Layer 9 of a small transformer language model trained on English Wikipedia (12 layers, counted from 0, width 128).
A neuron's activation on a vector x is SiLU(gate . x) times (in . x), where the dot is the dot product.

Input weights of the MLP neurons that the questions are about. A number n stands for (n - 500) times 0.0016.
n93 gate: 643,247,512,182,746,476,623,626,484,691,533,856,627,426,590,580,642,663,564,720,483,487,516,758,533,611,504,520,571,582,660,562,508,555,117,534,385,266,338,344,512,830,558,504,383,311,483,446,372,460,386,533,729,404,344,402,512,562,367,432,665,535,463,686,562,361,528,269,553,832,271,310,459,605,447,471,749,673,430,592,516,323,603,480,790,433,541,681,325,516,331,480,600,648,529,492,562,544,452,439,387,456,340,325,492,441,479,367,413,684,582,464,352,452,602,391,492,707,598,587,463,597,567,537,342,586,561,587
n114 gate: 185,492,590,565,415,452,567,695,432,425,472,560,394,316,508,707,421,541,544,453,708,803,694,265,476,279,516,571,712,520,670,447,649,304,761,487,468,653,566,409,239,535,409,423,388,573,422,692,348,217,476,680,622,524,421,681,431,373,718,555,596,376,582,649,561,351,436,414,394,668,226,451,651,305,411,541,512,432,394,389,423,572,688,298,646,876,569,638,438,211,361,681,532,684,500,492,377,579,420,520,612,382,447,423,457,333,689,562,586,476,610,392,362,416,427,404,586,496,662,636,451,663,716,480,598,561,464,500
n132 gate: 488,557,488,484,414,435,266,364,416,454,535,562,571,520,469,369,372,647,427,537,279,602,336,527,687,492,484,153,527,583,433,271,340,636,439,492,405,580,262,519,550,500,511,582,477,429,726,441,417,273,434,559,281,648,355,358,516,326,666,580,727,624,351,481,547,376,419,555,336,449,764,661,520,465,422,524,492,305,437,405,379,473,524,557,356,842,508,484,127,277,213,457,511,610,528,423,520,508,697,539,500,458,308,729,466,512,334,651,421,574,355,400,339,434,176,496,659,485,578,278,520,512,613,374,542,351,531,425
n133 gate: 451,540,553,580,580,437,423,591,459,368,576,459,587,599,594,296,327,504,426,562,469,410,342,236,605,317,466,548,613,618,619,836,399,624,478,422,482,632,354,658,518,328,355,439,541,401,558,454,561,233,294,538,489,603,403,645,360,508,446,573,686,287,470,540,504,327,616,435,632,485,430,511,557,355,526,615,541,515,402,452,772,437,713,504,819,700,413,481,580,734,470,605,353,458,248,256,351,445,608,432,488,445,670,297,496,523,477,446,562,413,523,500,754,638,545,731,540,504,387,267,572,516,398,455,394,796,432,500
n230 gate: 551,431,472,384,397,477,508,534,314,369,524,535,417,416,417,648,468,448,625,614,496,405,295,321,378,427,408,585,527,707,285,460,595,492,450,549,334,342,315,643,272,646,411,448,426,508,484,524,588,329,280,440,464,438,565,533,425,388,616,400,640,504,401,691,556,398,622,584,333,825,488,572,663,663,748,581,380,484,913,504,238,484,488,430,435,379,642,569,605,655,357,653,365,552,335,315,264,508,441,654,516,623,564,528,683,647,556,520,603,532,908,641,679,473,504,296,550,500,334,456,728,272,657,659,412,444,630,416
n244 gate: 354,721,279,541,680,508,366,386,508,389,480,524,492,545,545,532,500,500,608,410,458,572,349,644,585,631,479,484,377,484,551,694,427,429,341,453,488,563,595,544,552,282,515,598,480,307,446,471,380,460,427,442,520,599,546,453,467,525,723,611,785,438,721,595,447,455,189,328,353,649,468,311,406,460,321,496,428,560,537,579,312,363,664,492,350,542,370,609,475,549,717,783,627,607,471,576,71,855,464,606,388,532,602,703,441,156,628,699,449,427,463,637,230,327,133,375,520,631,647,306,525,416,504,697,508,369,532,315
n258 gate: 573,286,473,469,667,473,350,594,386,515,376,500,652,527,500,538,294,563,538,340,353,778,303,553,427,711,524,428,440,438,563,747,577,492,560,250,341,666,252,564,530,594,744,325,607,414,622,222,355,244,400,375,500,738,732,677,535,323,472,523,466,381,399,575,676,577,300,578,387,618,378,426,445,378,570,599,428,523,372,440,356,596,336,500,410,212,508,596,394,531,547,627,485,598,390,478,465,401,339,427,524,508,407,450,564,568,398,252,552,423,512,339,523,611,450,611,508,413,481,394,343,436,380,621,496,297,60,500
n261 gate: 711,563,328,463,242,356,500,516,444,464,431,649,598,599,659,528,637,434,584,578,500,788,667,749,382,409,314,456,500,709,492,665,537,496,484,504,516,468,347,587,484,484,450,909,391,406,492,121,475,680,544,405,292,540,672,525,459,554,455,496,552,484,471,745,516,293,698,562,373,488,460,311,250,520,541,666,596,248,529,691,500,251,656,440,207,458,365,588,728,721,713,472,615,385,678,504,570,779,589,463,450,496,582,354,469,596,285,301,484,394,443,476,799,544,520,383,638,361,582,583,603,458,374,594,413,685,455,496
n270 gate: 258,598,744,451,569,635,605,418,476,213,593,544,532,549,557,520,541,595,400,508,126,424,460,611,448,449,390,535,586,345,627,537,456,304,425,521,295,637,747,614,654,587,477,553,428,130,451,549,255,440,344,55,338,366,729,466,274,504,467,445,552,485,614,613,553,609,540,512,443,647,302,740,455,536,419,578,472,611,679,646,658,420,439,591,516,327,633,508,586,439,561,380,524,598,525,462,741,559,608,351,690,500,561,307,453,471,357,590,344,552,387,604,342,320,387,344,539,390,553,672,778,733,430,614,480,362,742,496
n284 gate: 275,471,491,552,509,324,249,389,450,401,334,782,419,569,709,580,565,162,450,410,334,496,458,559,725,753,539,475,653,594,329,573,619,628,512,327,525,508,491,438,612,533,400,530,260,624,470,556,121,529,386,293,300,475,447,668,491,414,254,289,718,459,431,397,706,394,538,556,611,409,634,607,612,483,470,669,826,625,385,409,496,618,556,342,608,296,270,386,491,594,419,580,321,204,388,596,194,517,487,424,552,558,380,547,521,347,427,626,500,381,300,155,312,433,641,285,455,492,240,578,388,531,479,299,422,663,352,607
n292 gate: 419,394,653,578,358,458,503,701,434,322,666,409,504,621,549,347,446,446,278,635,598,661,414,462,549,359,525,524,569,468,298,632,444,688,658,614,734,675,331,349,531,431,560,677,510,365,708,325,546,476,605,443,451,589,584,467,571,504,464,716,601,564,319,469,440,739,591,280,574,343,462,429,372,517,373,385,382,548,493,400,525,503,699,476,599,471,521,177,554,585,564,528,507,692,740,299,414,324,420,757,540,438,397,633,408,387,471,486,452,437,542,507,401,444,535,608,391,610,631,586,589,562,452,333,527,507,500,628
n93 in: 653,466,323,327,500,560,627,280,582,526,359,526,518,478,307,474,513,715,565,551,473,537,367,440,609,526,584,851,619,725,571,464,631,555,658,705,363,530,665,663,487,594,562,628,704,491,500,691,695,491,291,79,153,594,749,340,636,536,611,470,236,694,487,521,602,561,474,637,790,473,336,84,389,422,417,397,810,565,443,611,258,409,429,698,636,455,364,509,522,597,566,369,479,310,660,327,211,487,621,496,589,496,504,513,606,464,407,348,568,430,729,535,667,665,592,448,509,620,575,553,540,559,343,125,330,739,483,664
n114 in: 442,348,700,421,529,476,608,560,419,343,392,398,450,395,766,341,504,276,659,639,351,672,322,688,814,323,198,710,584,446,409,466,393,737,625,642,673,367,483,747,411,431,523,546,598,417,648,780,332,402,512,450,479,593,453,849,268,576,555,500,533,512,442,235,529,570,660,600,675,592,720,442,646,423,525,323,606,463,529,625,533,451,442,622,742,378,533,713,601,621,504,389,549,404,492,399,525,597,533,475,352,468,512,620,424,534,395,719,600,955,467,443,450,598,633,344,271,411,392,550,647,637,404,450,725,625,583,421
n132 in: 85,422,509,521,453,266,397,328,487,293,879,517,654,676,487,467,418,478,534,414,400,549,450,190,720,285,586,309,764,521,447,474,330,644,753,553,446,298,509,454,413,529,811,585,572,560,366,680,186,533,454,453,198,430,351,350,483,470,392,541,655,459,641,570,654,343,635,282,415,642,700,787,504,433,589,496,358,425,509,604,577,282,628,383,450,561,547,535,414,248,705,542,384,603,461,293,414,571,584,424,448,384,607,365,504,461,392,716,221,683,462,571,410,521,432,500,541,255,564,634,556,539,603,590,566,590,542,715
n133 in: 492,515,312,797,393,594,338,592,582,444,328,508,588,751,599,575,391,329,429,566,626,544,272,492,584,403,415,612,511,485,329,372,538,718,541,528,455,574,438,265,485,519,557,450,579,519,360,469,164,466,489,415,385,720,532,349,508,624,330,441,673,668,581,526,539,451,773,512,584,744,234,265,454,658,591,636,268,444,254,768,401,526,392,601,422,278,404,512,461,420,477,515,545,431,589,597,369,609,289,515,660,322,523,489,607,304,508,620,482,515,309,515,519,534,378,508,670,500,546,508,461,543,374,504,600,769,428,700
n230 in: 517,682,566,235,346,775,470,551,371,483,710,366,535,566,596,633,536,389,784,546,473,568,645,578,465,785,535,547,436,773,462,283,199,572,193,618,530,717,580,611,474,615,422,632,448,544,527,756,305,379,300,619,715,474,604,464,649,394,504,832,470,513,658,415,315,430,669,319,386,509,603,619,535,758,417,500,702,801,610,530,386,522,711,393,347,380,434,509,291,645,509,561,555,465,611,426,566,629,375,391,594,564,412,535,551,351,713,763,487,824,338,599,403,228,469,413,636,312,373,646,584,360,314,166,352,359,491,487
n244 in: 456,615,567,571,575,778,607,428,483,376,624,670,354,754,226,504,613,630,557,564,545,449,457,348,689,513,656,112,684,544,310,755,469,393,646,321,418,367,724,543,336,139,359,903,609,513,392,478,522,404,535,580,509,603,377,601,535,406,787,607,470,288,629,368,647,562,574,247,314,540,565,865,367,487,421,801,275,275,518,414,615,452,602,465,646,689,354,582,240,504,300,452,457,584,401,347,496,435,644,553,414,337,349,500,530,237,500,464,594,451,465,387,230,809,672,461,444,410,526,330,429,527,526,620,410,629,500,625
n258 in: 454,370,390,500,631,207,512,812,484,512,492,496,188,665,538,587,419,603,459,299,397,435,430,612,441,500,525,426,378,458,288,402,559,707,500,238,328,255,244,320,475,659,496,530,434,618,692,466,717,628,313,360,429,345,595,526,869,662,457,529,599,379,458,403,487,429,671,627,458,555,422,656,356,731,567,500,660,179,572,369,508,517,542,299,484,628,114,548,585,416,470,371,349,834,359,327,432,430,446,404,693,565,369,588,472,595,649,628,423,563,563,400,698,293,702,554,378,345,399,628,504,539,370,542,589,454,738,500
n261 in: 362,264,398,709,509,572,442,487,527,482,523,477,366,588,597,369,312,528,246,438,486,399,514,631,243,567,621,549,496,324,548,355,523,496,334,275,478,692,659,325,378,693,297,657,336,556,767,560,290,650,454,770,205,639,804,586,389,523,416,576,532,443,329,620,509,326,477,342,426,668,640,468,481,659,734,599,577,857,449,208,763,654,500,870,598,458,505,424,519,315,352,450,442,430,556,634,202,789,464,358,444,854,583,312,536,595,262,547,571,495,537,359,754,586,389,682,491,482,666,425,505,633,745,393,727,347,105,612
n270 in: 559,528,420,716,348,587,366,597,521,316,382,442,551,585,458,504,384,440,756,432,724,456,455,570,500,753,717,463,410,517,632,470,471,695,610,548,643,414,393,463,492,435,520,669,612,517,556,458,661,496,546,479,529,545,695,692,538,491,683,757,425,556,226,199,508,441,854,27,487,155,587,538,462,376,395,496,541,628,310,672,277,529,508,393,488,500,319,474,534,407,204,313,676,500,406,461,300,459,334,416,641,594,176,563,419,258,368,560,553,307,336,483,483,641,487,517,585,394,580,160,525,548,439,209,423,521,496,631
n284 in: 748,863,554,466,750,860,198,411,423,415,524,640,696,687,593,749,356,371,481,322,615,449,457,255,558,832,638,352,604,603,277,510,534,429,785,475,657,765,688,310,286,491,418,750,302,255,639,559,554,490,553,288,349,319,570,622,310,653,292,718,702,547,593,410,441,617,418,736,461,540,586,579,922,438,553,262,290,701,529,248,432,620,318,218,543,252,612,445,569,363,696,427,524,397,451,646,307,361,693,694,450,462,476,427,740,390,465,510,486,281,568,592,598,418,524,775,363,643,261,342,677,651,382,711,302,564,461,510
n292 in: 362,527,720,564,524,430,561,454,679,566,405,524,257,596,504,535,468,261,398,378,594,665,647,477,445,589,488,368,446,400,568,183,460,373,353,463,257,515,508,589,376,554,318,520,673,504,476,408,416,730,244,360,504,643,365,748,337,580,419,473,324,401,556,323,412,488,421,572,412,271,426,636,492,363,559,253,589,438,337,469,508,602,320,356,311,476,611,655,649,329,388,417,295,388,568,496,508,407,543,405,702,427,592,591,481,606,653,544,324,290,476,382,600,441,214,747,446,442,425,339,676,439,227,723,500,700,314,708

Each question shows a token from some text and the vector x that enters the MLP there. A number n stands for (n - 500) times 0.013.

"ug": 547,509,422,401,432,599,585,450,501,465,511,461,512,446,447,506,438,441,455,624,596,494,338,283,421,596,511,581,381,485,475,404,535,530,555,490,417,469,473,486,412,445,470,470,531,510,767,521,548,565,520,572,360,484,385,326,469,505,475,385,546,496,443,543,548,537,500,367,597,587,436,469,324,545,526,496,508,555,526,718,600,460,560,555,566,451,481,560,551,385,506,552,535,604,463,393,506,642,439,477,438,394,451,513,607,358,572,424,521,509,562,410,623,420,551,622,341,558,376,501,509,504,534,441,340,430,412,469
Which of these neurons fires most? n93

"ner": 501,482,658,340,337,640,628,447,541,446,512,528,375,494,359,437,476,354,563,626,494,482,494,327,479,615,514,517,379,476,479,494,440,354,427,490,488,455,321,370,590,390,561,538,430,503,715,585,449,561,530,535,327,578,555,496,495,602,400,554,553,521,508,529,374,532,399,502,474,450,556,480,391,455,554,528,472,484,480,645,550,584,506,539,479,543,520,438,425,477,544,392,514,648,528,394,372,511,384,557,572,410,591,496,623,600,579,532,462,364,345,451,547,464,446,634,467,425,521,466,669,415,533,464,513,457,618,511
The most active neuron and its activation: n292, at about 18

" on": 561,566,506,397,591,553,617,527,510,445,620,515,443,516,449,381,645,473,512,556,506,657,500,229,519,503,387,438,561,477,605,493,538,351,592,622,447,541,495,476,500,484,633,413,552,713,735,583,480,473,377,513,426,475,533,622,354,506,585,547,433,455,397,464,505,397,419,487,662,458,448,468,456,597,495,440,481,488,523,610,502,535,515,549,455,532,557,512,575,263,426,434,504,446,472,513,597,559,444,498,438,476,540,494,626,482,555,525,415,497,457,572,409,612,572,470,440,556,368,415,460,553,581,592,450,474,589,593
Which of these neurons fires most? n114

" 1966": 545,533,647,513,569,409,563,495,342,384,497,693,499,535,508,504,578,531,467,594,416,572,470,275,484,627,600,344,553,326,510,535,458,423,615,402,511,549,543,560,479,437,483,445,521,587,732,618,535,417,478,528,499,497,559,529,530,524,473,598,520,504,528,385,530,417,434,530,658,517,574,416,488,584,529,630,563,436,484,606,457,429,686,567,398,405,482,440,499,412,634,389,471,578,366,543,559,477,439,478,570,444,448,586,656,408,489,489,468,448,489,372,467,728,436,529,467,603,525,499,571,490,425,436,396,520,543,482
The three highest activations, in order: n284, n132, n258

" at": 496,579,518,372,562,485,584,525,519,534,537,544,497,508,540,413,597,423,501,595,432,557,463,320,496,544,473,503,533,526,461,494,515,387,625,597,385,530,645,510,541,516,524,608,571,558,752,637,592,549,379,454,414,583,379,642,477,576,439,503,524,513,432,399,506,423,339,517,531,489,507,397,538,566,492,546,472,480,518,483,550,422,449,569,522,502,427,486,586,141,431,474,477,354,407,468,524,621,430,540,502,442,518,519,377,359,505,511,456,426,425,405,462,488,551,458,472,501,464,484,433,424,567,502,479,562,530,541
Which of these neurons fires most? n284

" April": 554,509,587,526,413,494,609,572,512,362,562,632,519,574,494,427,619,524,513,536,509,560,552,312,381,482,436,539,493,472,510,439,294,370,559,512,525,537,506,541,498,481,515,546,420,593,830,593,512,522,596,570,454,503,560,519,463,492,513,489,496,433,434,546,446,453,457,446,573,512,544,412,432,611,471,567,597,436,559,615,540,531,556,552,450,391,447,501,576,271,601,556,629,559,605,590,570,578,512,439,424,407,476,547,597,444,538,524,405,491,497,409,555,629,497,481,517,527,419,436,546,488,571,457,417,428,418,493
The most active neuron and its activation: n261, at about 18

" and": 449,411,523,531,538,572,615,454,405,549,417,572,545,584,527,557,508,506,569,538,494,651,461,218,427,626,485,387,560,454,539,541,388,507,483,469,457,518,418,587,455,483,537,359,470,571,860,565,488,496,501,494,520,530,557,514,477,573,475,499,457,425,389,459,594,400,506,512,648,504,565,537,408,550,513,498,401,564,434,689,451,414,509,526,609,544,513,550,457,452,479,454,458,374,491,413,606,566,384,594,568,524,405,520,455,491,600,430,459,469,605,434,452,521,523,548,432,556,451,426,380,402,460,499,451,503,413,444
Which of these neurons fires most? n93

" John": 482,501,613,448,531,460,455,548,441,502,476,613,667,567,450,434,551,494,458,550,572,461,498,383,478,567,481,462,578,391,588,480,466,401,586,593,417,570,474,532,586,481,454,461,600,541,805,705,517,557,684,573,635,579,478,389,421,606,441,441,674,542,503,383,473,536,395,520,531,473,671,422,473,484,581,556,473,530,486,543,581,522,478,540,452,455,548,471,622,292,502,462,501,559,388,483,571,577,381,528,541,540,457,542,514,429,480,606,407,344,446,479,585,476,531,586,446,454,582,415,588,467,553,474,515,512,651,542
Which of these neurons fires most? n132

" cre": 549,455,599,462,554,420,571,667,456,424,511,705,589,528,645,471,490,567,437,388,733,433,332,415,396,516,327,405,460,395,469,479,534,409,497,512,469,411,573,455,408,444,499,353,480,480,696,523,436,559,458,640,509,572,613,629,566,415,444,476,504,389,482,629,565,537,503,301,510,476,475,476,291,576,592,465,505,512,468,630,522,469,430,547,510,430,640,499,518,425,554,564,522,478,457,468,488,551,558,299,478,471,490,608,574,405,505,459,456,444,478,407,360,454,490,648,330,509,469,460,559,452,395,506,492,334,566,465
Which of these neurons fires most? n258

"ar": 640,560,439,493,539,537,659,560,349,413,469,469,577,516,566,595,508,469,381,657,503,416,367,453,494,555,448,453,430,477,377,509,419,364,507,454,513,447,723,505,405,419,461,404,550,587,568,586,432,579,314,624,458,432,576,521,460,586,595,567,568,360,643,592,525,519,417,490,566,674,621,446,426,582,508,554,488,535,464,602,434,424,603,425,634,459,396,457,521,495,410,556,437,588,460,650,603,614,405,618,536,372,499,493,557,500,581,540,413,518,456,500,663,567,492,708,374,535,608,446,423,473,502,388,541,496,594,458
The three highest activations, in order: n244, n133, n230

" W": 523,587,518,411,460,416,527,589,464,397,590,525,495,511,485,479,513,482,396,557,473,478,599,429,512,526,576,484,481,488,392,588,417,271,577,468,489,292,503,553,443,579,459,510,435,497,774,637,435,538,515,482,482,553,457,456,564,555,496,445,525,648,513,339,462,466,411,459,599,499,498,559,376,475,577,508,586,660,346,395,473,500,641,613,619,405,400,453,632,329,496,545,491,539,391,581,470,590,455,462,468,468,504,584,506,514,501,496,572,300,542,344,523,590,479,506,450,513,474,389,553,488,527,475,523,618,562,494
The two highest activations, in order: n284, n292

"ber": 453,491,637,436,448,463,726,696,535,448,520,507,458,602,623,374,403,326,461,536,596,470,420,181,405,649,485,430,469,489,582,457,459,439,533,450,502,473,601,468,471,524,578,580,471,658,592,419,570,638,468,514,518,478,534,496,590,616,520,520,485,437,478,468,574,507,502,366,551,481,424,346,415,574,458,609,533,437,483,655,430,428,458,419,466,535,594,576,565,441,477,666,496,600,351,599,523,527,450,528,473,475,415,637,587,529,469,427,431,442,490,412,524,551,532,599,382,536,561,464,564,582,447,505,321,565,614,494
Which of these neurons fires most? n292

" am": 532,591,541,472,510,477,388,475,558,450,492,564,512,543,487,429,648,431,417,485,622,441,500,291,397,614,428,433,648,586,369,416,401,414,478,497,578,444,467,479,535,507,383,516,412,592,647,578,471,646,350,644,464,534,466,524,474,254,423,638,555,466,560,435,374,450,380,431,588,443,568,500,384,523,499,548,395,475,358,655,530,518,418,517,524,497,552,596,537,412,552,541,510,629,572,491,558,500,490,419,563,407,526,596,441,346,460,543,539,437,401,442,477,563,580,603,304,512,590,368,423,590,289,433,489,528,584,451
The three highest activations, in order: n292, n284, n132

"ng": 501,459,583,508,392,562,664,487,439,507,465,487,552,554,505,455,464,446,548,432,515,677,371,189,483,508,492,276,494,433,564,495,440,452,518,467,456,418,502,567,491,502,631,387,487,563,814,454,530,425,372,504,557,575,564,593,488,628,506,486,417,310,440,407,602,439,523,539,528,548,501,534,504,548,529,544,506,394,509,675,491,448,502,483,524,554,513,546,520,319,488,531,545,431,491,577,591,458,450,509,430,490,448,589,487,451,452,422,493,466,466,467,521,590,559,472,440,514,460,414,573,385,493,505,378,488,508,478
Which of these neurons fires most? n258

" World": 570,538,462,413,457,474,689,581,462,553,513,672,518,536,519,424,569,546,593,621,406,473,497,386,398,530,455,623,476,604,531,491,418,418,458,416,390,324,610,534,483,464,539,471,497,465,757,638,517,569,490,488,556,599,483,394,599,452,496,541,518,545,454,460,466,482,372,531,336,521,552,561,269,580,517,482,508,538,543,733,510,401,592,472,366,496,447,333,467,403,572,465,533,651,468,486,520,456,500,441,445,527,574,541,501,593,446,504,429,525,501,525,405,600,595,610,393,558,462,455,514,347,538,556,488,578,589,551
The most active neuron and its activation: n93, at about 4.8

" These": 402,522,576,511,571,423,689,591,439,449,507,449,547,497,489,471,462,584,615,542,569,649,468,276,483,562,402,533,559,574,486,445,522,413,524,599,421,539,538,505,500,601,550,453,505,461,887,523,452,478,503,576,537,496,525,514,560,446,460,440,430,418,465,462,485,562,448,542,622,495,568,663,609,579,529,560,405,544,460,684,467,523,468,612,505,478,559,433,492,447,520,517,388,402,515,447,587,535,518,435,459,479,361,625,502,513,565,505,440,489,466,452,505,602,537,549,541,496,460,490,469,407,483,464,467,443,498,373
The three highest activations, in order: n230, n114, n132

"enz": 550,504,618,494,420,555,512,573,533,422,591,512,444,590,580,389,566,437,457,630,688,542,573,540,445,322,491,437,480,373,475,561,516,338,450,578,520,323,444,546,624,450,344,551,500,556,545,449,619,414,586,521,323,668,552,497,482,635,475,496,558,549,498,522,450,491,548,376,569,505,504,421,486,561,465,588,460,507,519,519,595,569,407,533,554,450,506,622,517,502,425,394,555,567,570,340,521,418,245,578,597,515,577,638,553,530,390,437,512,413,326,448,519,417,500,611,289,486,484,479,769,471,654,508,548,506,505,556
The two highest activations, in order: n292, n261

" as": 403,593,564,498,529,479,496,542,406,448,486,502,543,572,530,429,581,504,549,550,581,517,491,285,456,507,466,520,642,398,475,484,336,481,582,576,559,481,472,436,423,456,392,463,428,542,813,441,501,513,512,618,640,601,587,592,402,559,453,444,533,389,518,400,493,458,503,441,512,562,530,507,359,545,519,484,506,465,567,643,376,530,540,545,578,602,437,556,582,343,451,526,502,286,445,465,638,540,471,487,464,490,425,499,518,395,605,621,512,464,388,380,474,585,506,481,443,531,580,483,460,362,404,617,434,492,595,441
The most active neuron and its activation: n114, at about 14

"s": 477,497,591,494,431,603,701,590,426,410,523,555,516,572,571,339,598,395,485,566,500,668,490,348,387,504,402,542,502,501,569,510,437,372,588,429,463,409,468,454,321,569,473,441,434,540,772,474,544,535,545,510,507,575,496,472,511,531,472,464,535,384,464,579,534,554,407,479,492,530,566,459,437,632,524,551,525,387,491,711,437,506,665,536,507,534,472,484,511,296,526,582,610,502,544,513,584,507,510,474,591,450,438,543,505,342,543,495,427,398,529,480,575,642,615,524,499,535,463,392,543,417,484,491,473,359,460,519
The three highest activations, in order: n261, n292, n258

")": 414,510,548,432,495,452,721,490,501,429,605,563,628,563,458,372,683,480,463,554,458,568,468,261,520,450,462,444,451,448,488,418,408,413,618,479,496,482,511,394,538,422,513,577,412,532,814,540,572,556,529,560,475,479,491,416,479,542,457,474,592,307,493,522,504,610,485,358,575,550,612,586,490,609,508,508,580,403,422,533,504,465,471,545,429,510,473,441,519,358,497,504,465,425,526,561,524,477,396,482,513,390,505,495,501,449,609,444,432,374,573,371,448,596,561,500,557,618,419,390,539,514,520,551,432,429,498,507
Which of these neurons fires most? n132

"st": 502,564,513,297,465,376,518,531,438,497,393,610,580,518,613,576,451,515,390,578,428,455,473,254,417,617,412,472,398,398,368,431,488,501,489,502,404,334,502,476,477,525,469,535,371,652,655,621,497,499,349,531,518,522,543,486,465,497,512,582,721,627,579,604,446,563,496,412,517,409,506,605,387,573,534,545,559,479,495,575,473,409,441,569,584,452,424,412,457,532,419,490,389,476,554,541,341,612,573,344,664,400,547,524,542,527,538,476,506,528,529,473,519,450,560,569,328,533,311,442,644,427,428,556,408,404,640,470
The two highest activations, in order: n230, n284

" tri": 504,556,564,602,555,493,518,583,550,314,497,521,475,523,442,462,540,488,527,506,623,489,339,341,334,409,505,400,464,429,324,394,541,456,553,513,463,473,554,483,497,454,312,383,466,466,677,621,449,575,420,588,472,618,434,485,427,547,485,527,582,407,581,538,486,605,488,391,519,450,467,502,274,513,632,476,357,554,505,625,719,518,543,437,543,514,487,341,439,371,425,483,543,465,537,455,525,570,543,348,590,424,538,507,529,409,505,518,576,446,569,572,522,531,618,414,412,564,311,328,500,450,480,493,580,358,536,431
Which of these neurons fires most? n133

"ón": 509,551,483,449,550,539,642,441,397,508,640,604,427,528,407,459,549,446,534,535,556,637,544,251,455,535,494,498,493,517,548,532,443,487,359,492,512,447,448,469,579,413,556,578,500,587,770,467,608,648,640,535,329,573,443,386,505,595,480,536,463,517,505,435,423,626,547,618,548,520,647,530,574,496,558,482,379,508,386,623,522,551,484,483,408,470,639,458,541,450,492,394,533,566,518,464,575,481,365,556,525,514,451,539,557,519,520,619,390,360,348,379,530,577,516,607,442,630,556,440,539,475,654,524,570,507,541,631
The two highest activations, in order: n292, n132

" football": 487,636,611,405,626,457,581,591,449,479,542,569,445,422,558,425,453,564,558,587,437,624,460,186,417,548,391,489,537,557,506,518,469,385,478,536,410,469,545,536,416,524,581,511,451,542,810,504,585,565,589,487,556,480,520,427,583,449,451,493,462,480,424,463,599,601,441,634,599,540,555,584,407,519,464,488,499,534,404,752,541,425,631,608,467,482,553,510,506,477,568,414,382,513,523,421,532,523,613,407,492,428,403,593,516,475,538,560,448,440,575,444,602,618,546,565,450,567,482,459,495,423,569,534,526,400,432,536
The most active neuron and its activation: n258, at about 1.5

".": 445,511,535,420,513,464,645,532,529,413,529,640,563,509,566,447,495,395,477,650,407,706,426,484,419,464,414,480,503,498,488,453,360,376,615,516,468,487,543,484,473,556,484,379,409,602,777,532,504,422,586,485,563,543,476,553,514,575,506,505,537,334,534,530,514,532,418,519,534,570,482,451,409,612,498,437,505,378,508,663,394,512,492,543,487,411,549,482,549,209,577,555,576,384,562,522,529,433,466,450,616,458,407,546,571,409,533,484,454,413,440,476,613,556,596,437,556,511,498,435,394,426,516,501,403,531,569,497
The most active neuron and its activation: n114, at about 5.6

" Mill": 524,562,573,372,607,466,543,485,506,432,593,516,492,569,496,373,554,577,530,553,508,492,526,317,496,430,406,587,478,512,438,450,514,425,541,523,327,430,482,442,535,478,537,629,426,593,700,688,546,561,573,538,413,482,469,487,554,564,478,483,503,602,513,425,522,671,399,442,522,400,484,402,317,582,563,406,549,593,493,510,634,492,375,599,433,432,630,498,527,384,577,423,397,554,528,562,616,660,478,547,624,406,461,506,393,504,502,475,384,219,509,403,507,483,632,527,367,473,562,515,581,449,633,595,491,488,456,536
Which of these neurons fires most? n292

" lands": 371,571,590,544,438,454,543,499,397,343,590,544,494,548,535,434,500,505,514,540,688,572,317,199,511,426,394,544,522,389,459,379,508,452,476,383,492,506,543,307,566,527,572,488,455,453,720,589,485,497,577,553,498,508,532,430,452,547,505,418,516,402,457,492,448,604,380,533,629,544,597,587,425,574,602,492,485,628,370,592,523,581,661,613,467,489,525,486,519,455,483,597,483,439,583,544,456,517,495,291,511,411,427,612,499,242,514,464,358,441,516,538,521,640,567,520,544,586,474,395,542,435,532,396,495,563,504,503
The three highest activations, in order: n133, n132, n284

" Ne": 531,638,517,414,440,497,523,540,524,414,582,624,649,521,528,459,573,463,534,501,614,501,553,407,400,538,362,582,619,540,584,448,524,415,414,422,527,331,442,488,568,508,407,478,514,409,657,576,491,648,566,613,279,478,556,503,507,535,541,519,575,578,492,476,522,571,535,468,475,574,449,548,389,514,722,407,449,552,426,731,637,436,665,499,474,350,631,362,564,315,503,439,543,561,395,524,568,573,420,424,512,445,548,574,541,514,566,585,444,430,490,460,440,639,482,563,293,473,561,483,483,530,491,443,537,612,551,450
The two highest activations, in order: n261, n270

" t": 347,457,570,443,422,441,415,587,434,489,438,653,621,583,559,407,561,534,530,528,559,467,297,399,452,536,535,395,559,456,522,465,464,477,521,512,461,444,511,528,435,471,278,516,430,427,628,685,497,484,477,615,382,626,536,571,496,503,573,588,449,498,408,587,513,486,472,419,705,535,367,534,388,559,418,463,401,636,448,727,506,516,444,487,568,425,535,431,670,468,529,546,504,606,562,483,450,605,556,392,623,455,479,492,478,363,534,394,528,487,543,460,491,489,647,665,262,578,492,375,573,557,486,632,542,422,505,440
The three highest activations, in order: n270, n133, n114

"-": 599,556,558,376,498,495,445,565,440,496,542,598,505,535,535,492,456,535,610,469,531,361,500,307,464,530,586,579,421,545,559,376,346,409,557,329,504,534,522,512,485,390,465,485,428,521,767,631,486,424,376,647,601,497,492,392,511,407,640,504,535,470,549,506,436,429,352,452,392,494,436,459,275,488,560,472,508,632,508,667,484,471,559,529,452,482,483,412,357,409,488,477,382,676,517,582,463,551,527,365,454,370,504,546,491,429,494,385,411,471,556,365,508,526,558,440,509,534,346,576,455,502,628,515,420,412,469,494
The two highest activations, in order: n244, n230

"oti": 530,578,580,406,604,537,535,509,478,432,487,544,362,559,533,444,429,512,447,618,581,483,356,620,340,413,483,421,402,448,441,396,410,479,494,351,381,278,637,521,574,419,632,399,467,412,544,472,465,437,495,720,530,563,664,466,544,534,453,517,287,435,519,591,556,475,559,422,417,534,424,375,485,480,562,578,485,456,533,737,451,581,441,444,518,454,621,587,574,541,601,472,534,605,447,416,526,495,417,581,419,517,459,558,630,395,647,388,501,502,367,522,504,705,545,507,439,578,520,474,497,568,441,474,468,470,690,425
The two highest activations, in order: n244, n258

" the": 461,551,541,463,581,471,779,533,409,428,605,640,552,482,471,516,543,550,522,514,497,570,463,335,498,585,388,483,614,505,602,509,447,464,502,446,479,397,536,542,538,549,501,489,519,651,892,522,416,519,420,438,482,530,552,559,455,489,508,605,529,514,481,482,436,474,492,465,564,550,554,488,393,602,533,543,550,506,563,681,549,467,607,497,438,491,513,456,533,300,499,460,517,517,531,563,487,496,429,449,476,460,445,513,499,501,475,515,388,481,484,501,601,553,571,464,467,537,480,502,480,522,411,434,447,484,490,485
The three highest activations, in order: n93, n270, n261